Layer 2 of a small transformer language model trained on English Wikipedia (15 layers, counted from 0, width 128). Numbers have three digits each and are written without spaces.
Take only the direct path to the model's output, skipping the later layers: a vector added to the residual stream pushes a token's score in proportion to its dot product with that token's output vector.

Output vectors of the tokens that the questions are about. A number n stands for (n - 500) times 0.0019.
"ively": 704787466355479841468546559425166477699681327549566479261190718433567712741735719189386500695780314676592665598196346691250400420667342657490595333391705231563500432335808360595650937455820615657541571374537470515650378289696400581494519495354634442480510450515688339425709368330519857405360107482705480643609649702495491301495475534635474514285336170596366345832220526471566538379610
"ab": 476645565422310331443607518617493451358439457639569489528432341572512659328601538423517371529595683537394552399489716426508293319266674689515632328585622346528477268497525361550491435331549590514686514433348686413531329239575654431469653667504706524628567496745623471483347554247592589302680539424438336646597706337500454534486468471555588725590383451460378379719435485399363517723410
"ague": 574293406259454675261425729296400438596645355594204393476686572414634171829728655318555558575238749550406580471452272660632322527427198500269285632454511623410523415395583340539620816627607156329465500602712241486561486141611428401375560377437722687519302512570556318418535461510412832347495281496545306863452486480583603551495538505776148274586674363652516345710297262476191725769585
"/": 587461526467585373528506542554541581579318510375480407280537415548608418632500556497625451579375535423441476520477687657367672446506697567681500476639467539639492675678535546506538399367414359451558428527549483594514497515678521247581385547537483420483696507503521528409518526644530411541451584378459557612572363503689561551491483498508670667500441497468469434307731559635535361468472
"ther": 438433544513404602380584466294385445481609495684474237418425641739403605513481337440438318628475678648604629640590431794652731460444219458259605640356416509164407579785465526625546652722445302666366413514629633613513391216562336676378508439247461467586294197757730390827738588318685563591235424708443565384627594531340631347404508549597381425477478554500634151604663747525448353461557
"other": 277631362526656563428578500410599550772549630386628381317562674577318402582493610527325382646687530513471643307275490526576570657689344853288424474289595324537812293694551496508411513538332176597462606627393634520387288418460491666526464543518475690183313479496771466750829394345512630436468356392432274549500575465445650185534541511587350374675268487568428387479547705500564770639463
"ount": 387567437486636864436462662500486529495314571438305298505428409723790529379767580618317450688678850268490590258619573533328500564711404572230479323287573534464521571634339546614609617532563215523287754505305462158540466382701582407551369375327582451409377546603424418632351314275352694565357504691528258786107505661523504443707693510723439354687298529606608486624477276205671509306581
"ael": 437267523468673466500442585751667491534454166525360591535465570743369198530747741587311255860741480647651510386454519579327438733576369605516307198621558682515685318601705515394801375633658367356727526399576482106372371364485393443431505459406334230176697119359627237647645397516263400505598535794516378351389697832439369256592475490601251458351380575905527459617303827252461837398729
" of": 577374489423411471601766662528535605478497484526486556677538380483570639516420432597510480459612429476485358490309641472687661418486542451517594507615523581578466529459561759691729590588531614707555632616364560608519399441291606432339446428434260477577537584283454581528373650600564483433579556404624631524467366702729481521280325479570486319416362264727360564395647696457574462707552
" University": 582476540609716685378625508734367579591475421610524401562456341516373218473566633722470280492389496350513476692204553637336635430664395623354454157444620397371427360470512582492386588528682261543332425492641727565632427476683323675327571544623391406500477436520708506540468329488560662597609485615652414347513823780476791337685454520461440539602480467579684258520472332224457489697595
"ific": 354539479466470522395447702504390393721534528766211285644463518344616688619788694520753299529765570423729524609416517332574324430365487550327681408252633412228487356522692398444545391430790652528768255602510268369599330486634471694454429713213310338658468721457529402800590585481309746398625463425676226616718620741598706325406482545601124355558395446603655235575505638618408813533756
"′": 437621425300381793163845770500724333617298179323412335384253355755682457575671667478635429812418515479477730520581437600592376395942379505636679341476748633174434250538796581480697646459611140393486326585802524461451448401660233902275563515456424549359636284635653295879702665667746427495255306658744586419334323589404472474689684535550593551447656367567489667831366433515645413403612
"-s": 365629520463402665451507580407657321637416500586406504267441651673639440601519586652652425580604679643679430437270487482363484580538466382826365593385573429555285500487564518468600576915565318708626654433360592428538530420615493194338598601488433387511574389624441521596467432522490463564614517623772599573627355610628520404479437515401449633463616634482549436514637576358410715418371
"ersonal": 448424516722641582177354932573355391525562298606467351468611586650546306460666522554491266678678532718835693231359432528604434320559325460481550343240448259433606487457702363364383656634487500684366352548563127340248397448731110616629731347460459544382391300828724404555607509613317708369421401768514505618371468543674626362505473487698416583667373462569779436500346481268259526781711
"ited": 186510341480602931485535599702441570706604334816261500424370467782768485594555695202413721707700577594462599401070281550304404203309633589490309525418538409416540584772403294543508336403741579660452403605633358570523325456518242788406783427074438398366390590426650342558407315525660411482531415380490414564317476689322650345688735516431172671465402485534423443683627314472521759548664
"ings": 426369445540479596339360629342256189484548512674234429761369500467540279557654561791279578575610817485328465149770620520698306364776500752590728520408500367500392280445729219490663567397775532593478446317366529429519418370477536234631542367579644168230669330321813369595485579361657686583437191578535437686716707671636718207252405480225639584769346434818650568451554594566409642334596
"aking": 446466564612640513193669861447143328656466483304557446397463435461767540694517582661343415596348746607527660389327512568366291637424235606427309765107709426495658586589562181612616560647728223761384386520430444199405407365707485462448482333235295523420533424760471345777514495225504515173323288580380383563551809670415638318590505494487346337643524466377399631363668500436407580784691
".": 355439476144456415366403356571571573397431425365521620268633363381648404626426517697556587429385542468393536626583504385464585500634560326500729609681460562598322604556570552704626689251424587539722539569552734598369497568560456419611378479541383651448503622482540596373362570250692525603717500441507614447470403565316436544388531472531628459391582620339329566357684614561630589511420
";\n": 437520436242370300268471718557461603640355584628380248285217305725567321675521582475478486529562656627457757417345535471618348443753509495476492662366580510285544322673642570467650545713367372519642205367320506441482584311783366471130639533485388123537355506707520511570337147717661432280556325454385575223536416914599522515538583534449462208549495505737712275585026644330448371287635

Output weights of attention head 0. The head adds the sum of these rows, row i times number i of z. A number n stands for (n - 500) times 0.0008.
o0: 406427660653615658566552648467790242774635540610429618453683503265449332296538504358753629546825617448485555578642364672516570506546534675346392548653722400439387493545445415440438656254493618678385441481808378676455552500563318492498607432630587402622432667427415429475525577368683343342466588502546283334752353268427484459653441775589552574523355518527403695417573683491388561478556
o1: 511479633471499629510342586334710160407628512589288391597444670468403502403570540607640426586462605539484519499342715507566416695603556334502550675384567586404698500591389442567679491594205536490402333527653497642418400370491444443519555295425607518465516334575507578360596405706264482527448419463516373394531411572394594357371359577484370571401474513597386496351455679487147359402565
o2: 499595512398531267504603410625469350406528566478552404350798572499360513566463467677546540375405706634480369268699713522391592617672606529428656496300566710395387511462566512680506322344297265400520399757660575527367488456509575499458489567512418377467454432576573266497616801466348479573383696547693409521551443228543268499331315342621443704531761572495428539439609542393449476592354
o3: 283404481599356609406522261557529500441374613462465559583792614564499584309477639407830271614555388373595522560735497479578213508554447316351343378467525429506383545739583447666496277449747512504486533564550391551442479704403444671587589572395604628541632493627588121553661381410490569622553537424718505708641476513385339517518508662608420512339464546647420439462436642341440476579648
o4: 490524550490385628601374317647646485436414496637371458639379337492423538454504396758638474386431413528557573364345438431409441277379590433448295284516407434439627465496624482638289691441358338654650555355467573456458339437595557387400681489403516304388442545727549525332413653480706563472538309535493574446530561495552230408513445437586525468550287573402547503476539383347509670696523
o5: 480693396475321561294490541566340517459710480321545460673532290483366518579559416398276401601520534579475383452677308642410499546342791455459405473448460381476515144586615478508597643443496740554338510454494468732704535565513374597518666659648542513452403442417583550625454513598440477468784584541473573303438636560536679562414509462540362560121578441667422353390348492454370657360761
o6: 763541646469562608270583561353432569405328588298504444493602257471515513577596440373556556442466488200510575562351356538559516551438500463680455449570514576497449267581598546708361574296446428457632537444479665550250668660459424668307445520564603531401658471415443534871673327494551253422841624356389643772434590582349422437666508365355599547288341493674577453382632473608519608530640
o7: 527549321409261473743486296472584750530509403348232320376733585633413463424506583743616429471397360381604532747664337581521669419481567566295362375435447404599492364609447590539310328454494490636497570529320516587348411579636546595527582375288547702348350608538353638473460608831434484390530561694433475655671505389487313492439516505537476381831697437606841541553498597596393380632556
o8: 572609558432527444560378448613604724559417584463482519334434514419426263552424672422713647256393406581394373543469811430532538196199536281189503261656536313558712464438496464503400458508489632659476448386644372214519375398569553560475350884760509488444563856339622373338489376946421622584555520349421494260518341513660260629563441320536613382524464595375526417442585595729388429382517
o9: 533501364516594631451404484448272514444592454513330351599486639355406501620492466665577474752427704498470566458601612430331546523689608485327520369433489380451327421500528641498571621534550615187393448442526526472492492430635445476713350431520496548526585579457441432238601468407535626542452298642599420708346506415651393610559607601552366577574433500707664620743367332378476636654456
o10: 402565597473393664597625425688524491632550359410416482457185535387475563718538628610469492357481563194410459381812486337592531632582477491642644353513544644412466402681495712482527527410123589607505299446608274412462495542572430304363563485292504431525727386457602593491335386805481543480521443435378718587582422630696616601394257428349453400450558605591502553443508539376515493699500
o11: 489458570600821422394731373136362500520367538285370605543379648298361582598688493514471456548564737523639579426540393373422323601303270569563589521309430610376575453479364348408459569365392523555563429518548539580418303328472373441487553459565451450409390478476790354522501348665476596546501393429449675620530601405317600397487634563618601684587509496260552435660483558396571432466471
o12: 525491476401771526399448353542607450636500826535477286565424395665423380686400446453547298618597704492733602471713350318422553729424352340631730549267564441380419415790361400467408530638437478477501687404403570529615595576590434415466491507394686546505487439607513152431261447534413478714358422548465505614430666327567221595555582361607691431653600621465351357305583231388509442334689
o13: 467435381550334537591469375637392453539653485582522770464521076514449731558555539475483477498539578555510389458587310509368395526213462479405377595434544596502497392501545543597536315307514500588510639394753520502467481579516536393562649822619608471540546438446451347876498802545492378476363634483425182767646624555530551346576579400353465347107456767351306511817577303626472485565393
o14: 303446679390616310449519535481515405429464428317286535660481394352554623456419525357472695444532768543628593329749688650669385272818394382608370465327418499454564601575403496450696454482270400520750389513340465320325554337456602526590340369623459535394624422788285282792332561775625553417666669417390635454489684474206320669480638413262461287561508756407456466764526306444801458514492
o15: 374456492440540478566463449409621327595443594688435448327554593519365273422437620639313572197374585647490470291485486549433317569284448587687593607629422621639651550549668344353487559520203571346550767583602581598390600532608580317319477509597629638588494631452521586544592585252546576254535458620507448435517518656549613449453434192660507530749629570297519798514379666431600839485348
o16: 622311597547537354539650527667473466398335522423762741509513595427658396414605512543716508365696591598699485427465382389514638382797427579723644377457658654883801358410522443330610417334475479618517772524583527291409697595363665683068544616646530552364467405512861615500543404400648737500479624505508383278395321496478674532422720602485787479687329570364607803463637559546284441490457
o17: 443552526437516492383818375544330451573372418298495422277295332621301514584435551558431649592373328393463587484582380573473597572332367713585398597434350520323402390438422569347524467446395423429315569664510621739561411471604444593371347428508515456615507415498676468562561359532502393577141691425534448665420472525367599544443623571344336223654641348623568330579401470724450445458507
o18: 643596429360557468585321513496522528635710533446559400461431666603478466558491489452649760625620760812474327332458369441520340464508432569330562472384449438329251388682578583818430524529419596645635378548459559557614540564543443761430696394651273525517240518629491555361367706572548318479504465591358541536438671586270710398514661497713389537486696571358539430649357421579425592565476
o19: 519502484411509502446431464638553519523478612464520511517484440545327271617394769463855681678497592587480527588678538613357511574552430437416588487574239595424428539445277460239608535489582545619395371488621322282414488537616429590639643487330438284684535574450498346406696419759467572478339439701534551691485627462635587575565357569556534661537392514365703437584371492552607426707537
o20: 532714576557421530589541344199261517540333492457546517440361464522485889609514411485630698559504405454455643409501319429639615488446336528488351549387664610530584497621492488696443322337618484515396486571641552544584176570347547414458686408725402744542421413455354582545598440478521381305613491533326351434625392294545693635550493425594290376463433397410259454521604606328462581598491
o21: 489409407460591454535465536512700407736608242508279595540413435843413401578456504519740599565307434302550469565510610482431372689586394557569450417464535552748366486676333475368691754408474464540348429440497355484575473670414449224590388362363653544376396587459677548468410414336496413390616454441444591409634451423411485572468491639476556632535452417591315365397719475677414612579607
o22: 573708596514421378567575554591553370487240505438595479586492539429420458515402634597486418481589565301443384440527350462369591500706432674568421423410369448541559408699535549470495520380263454723245618341592456488490572486546546432352582682421446591517490531724529465306545815559528407753579221582370379686502328278605735518450515148541303443444645505317622176106648442649562611443389
o23: 490298525386493506691432463512365535364566857528314351525467417457410367424362202611694404795620505341436295445442592503399573256366375369517430523364643518338489731358466649319463504463435455687637283708386567666615451544543667679434385319629557367624555378526682464568332432362454403630314496535501310339409516703355411498404683196729447566537308362519517519437177521289718470559606
o24: 446606571545557670599579482268506526679483626488350581397462463446397377473593434469303510559570361540452555498734484471475555676683714348346398587901465306450470544598466521473199517593470395659472555575371644308551413295405627393334413395316282351612338331198643565554675459406420336339553476307527546518633568392459471262302360400220540326448532321606607366409688543613444359635398
o25: 542486734542370327514613589282494589458420234507277450598420600571690630661253384684455506353568464593253772725453375349605479428452568440307574592257628403451524569512449372475375563535430506734467391434456345400503975775509628553346817679500468562387415511671302591490428477417498561721476496165436498552459407514540630562330393546592610573413252513464466317348597350562414529585284
o26: 541572331273462574436550395649407645542307347667620584368370567449610369344373547604445649493450512378665463595607511480551717464433663498559424578640523368518531565520603536569594529514666504320553696453373515668593450440527625489434517565538599441649506683453480516582610418669484282428631424499773460463539587524835535620421600211457628276468505605559351628509309429437220488670248
o27: 451596532567481461105465413458494406462394508395395682326577517455307594506620506541645445339407540673645261562473636467531447502696523429636613389730338390491584492414627363464496551493429442619377675370392334716545639539602255589470554256605475579603386502563653639746516511592338329848593522197346435458273377503598563618296329347511447533698514496462303542391628460435655432441420
o28: 569444564461388643519670518605457493416476238544477541324636401548561682522419691429718483496457479618660348507463639389506550389409564689647472545594532215461456490371253475551683589325474568394546635539626363490524235517479525581531609580611501646589432580604440485298715696502390503329434284411562508586497460609572404668728573549748469464558644360298311279429579430408615673516320
o29: 449432552408522756640546586675163550503425473469395570443499708463622369500367298630468512588469439469574541241708275711390298470266570309593384507510276483441790616448398432510387422564696677620498643625773486334560747488396572454633452223410538655430342418628434421370373528384337593305419460611647464818436547478313541606348403555610680422603391439656661569446429511530274610422377
o30: 270411575468540541503460365466557503765564557277598545429442575442595263272519273541690531455511492528452618452270294608530564562576370556465381458692413362420509418800491629564396692482328468231428540372530713366584704287404515616509630342516368560526530457465553611548355387527438370578415517540452217279544535489463527725455414236407574303382577505560371567363345722536507610442329
o31: 259488380558544427643482446420654650425536642565652535560342561714648255487523277693350592521435542555486367510359478478452538573483459567501548621514534774634513621467348671535553451427555690519289387359391512758575936585409466601463372664562556615415415487677360598415509525296487620496579496496573533471687657463432500508530346533257542641480549385485487456468695633253706300644412

Each question shows a token from some text and the vector z that the head gathered there. A number n stands for (n - 500) times 0.0044.

"s": 676486551523712314575524551428636387337497601325410583513622551621640660589559429510660345388507
Which two tokens does it push up most, strongest first? "/", " of"

"itt": 586633575494501516518565681459596537548482648480350330464437496457532396531676403699474454505238
Pushed up most: "ific"

" South": 441406507502538468536465562417456322394408478535559459458472527538561521574512454632532429525509
Pushed up most: " of"

"1": 424484538518492372541497560496449383433453622537466444496509428468514547493483521597445467553520
Pushed up most: "."

"y": 509454658506492620703381536395559501281554585604659387505448461463562371477587483471434457476473
Pushed up most: "."

"ces": 471370472320424439423498479409408515508490359611615525501412546490410474524508458481518457523518
Pushed down most: "ific"

"a": 752476563590544240485356132636415726756430733728422439466554419419543763291490204304466522484629
Which two tokens does it push up most, strongest first? "ount", "aking"

" |": 488471554447468597606482628330544319412533430716566444428296554525564410447564478572546514534642
Pushed down most: "ount"

"|": 482485567416471595600483633320548317445540414719584452419296553526574419434535489570544507523612
Pushed down most: "ount"

"ive": 595446488504510549509648385510480351445457402608462510460380579413542407466421519563486452557554
Which three tokens does it push up most, strongest first? "other", " of", "."

"oc": 560204507591391434235446319750507328638409628245397428472729296531414410336447359407537735201711
Pushed up most: "ount"

"76": 488446528460483480550466647406482363446492484602551380524438438500449515485433523550473386554635
Which three tokens does it push up most, strongest first? ".", " of", "/"

" February": 371387466460447547564545532426531404443518469557488477595453517425485505522466543583455489529622
Which three tokens does it push up most, strongest first? " of", ".", ";\n"

" ": 392404455493511546563504485430523389407425520548553434499390555462562520493464495614456392510625
Pushed down most: "ague"

"19": 631519406531373436549521618325461316427393428397405437542490415492351512403506371387581386539661
Pushed down most: "ings"

"27": 329449461333382619546477456530553464474539506547391472486416630347436550528453529627317496614612
Which two tokens does it push up most, strongest first? ";\n", " of"

"aw": 506605566358533535585470504277570557401643582629492532518460583547496389617588372416460528499455
Which two tokens does it push up most, strongest first? "aking", "other"

"z": 502562414511548628846453472527430386318367476272381264816564491468495295420486607452472533548739
Pushed up most: "ited"

"un": 421584483398433548443400446476573430507475584411520423572553606592485590394664540614381479574606
Which two tokens does it push up most, strongest first? ";\n", " of"

"ther": 462351583321689395312473567579599575502591404622575320383254477581607709520445331386439564452508
Pushed up most: "ings"

"h": 500444556456530489537594406472539495402542445544431519714539485551487543540493408509489536577486
Pushed down most: "/"

"ury": 392232370583491497854526446588590425482686625300220692564424435424555508384599690375591413438373
Pushed up most: "′"

"ed": 328342512599488578535518366486542473548611615549441423426450411417434587606417349646392332500456
Pushed up most: "ael"

" of": 393441498416506504583468553432478363387468498622529483497428494449443535551450517605476370567567
Which three tokens does it push up most, strongest first? " of", ".", ";\n"

"er": 533819819644381399530559449638722653668415478491279380501637482606527269635209418650510306454442
Pushed down most: "ited"

"ries": 587531665731672674421430647552413512611662481483396209545533511535433557397566432465518410230485
Pushed up most: "ific"

"are": 534650405570497494368426488700400622327463285238487483469611492443230569443640427262663297287315
Pushed up most: "ively"

".": 464351472446550494596684512356553277442428440607543517377376544479474494523436513630440417599572
Pushed up most: " of"

"att": 401414314564536535540409316678563472332454387520363495337672499664294608532446463496467336469594
Pushed up most: "ively"

"ter": 500461465551625561555480603470537475488591384590475441571432514523426535458583617573540403425545
Pushed up most: "ab"

" time": 468506503437515483513542535430500393418413440556526496561476408500518513593514469673515393489568
Pushed up most: " of"

"C": 400431520444561485625555507486522431434505521600538482516427522457502461504469530598457467551618
Which two tokens does it push up most, strongest first? ".", " of"

"ely": 458488523526454469489527451438426579512475479627641560577404560495482567538490434499576526508545
Which three tokens does it push up most, strongest first? "other", "aking", "ther"

"en": 548253652563412423556405491619386558609533333559473555349466659556466510664173501560553321415641
Pushed up most: "other"

"ian": 603399567862565622302503519572517481527691483428533292473521478429507573182514456337664532085530
Pushed down most: ";\n"

"ess": 842621550660377614377621238764326371402529289534334555538416659271588209383351500441630576563560
Which two tokens does it push up most, strongest first? "ague", "ively"

"o": 451404440642614518473507590521547452519510419522543437472446511489463611392479557544538423364578
Pushed up most: "ab"

"20": 407451518496509374591470542507441409430454612505409431470538446469511529533485500614432470529523
Pushed down most: "ively"

"t": 460519493390467511540416563370518457373490573574522471560477462481536578535518479686503421531406
Pushed up most: ";\n"

"uring": 507305619430565574541427411502600693514657696542500264641463576446551310353545423474532430435460
Pushed up most: "ab"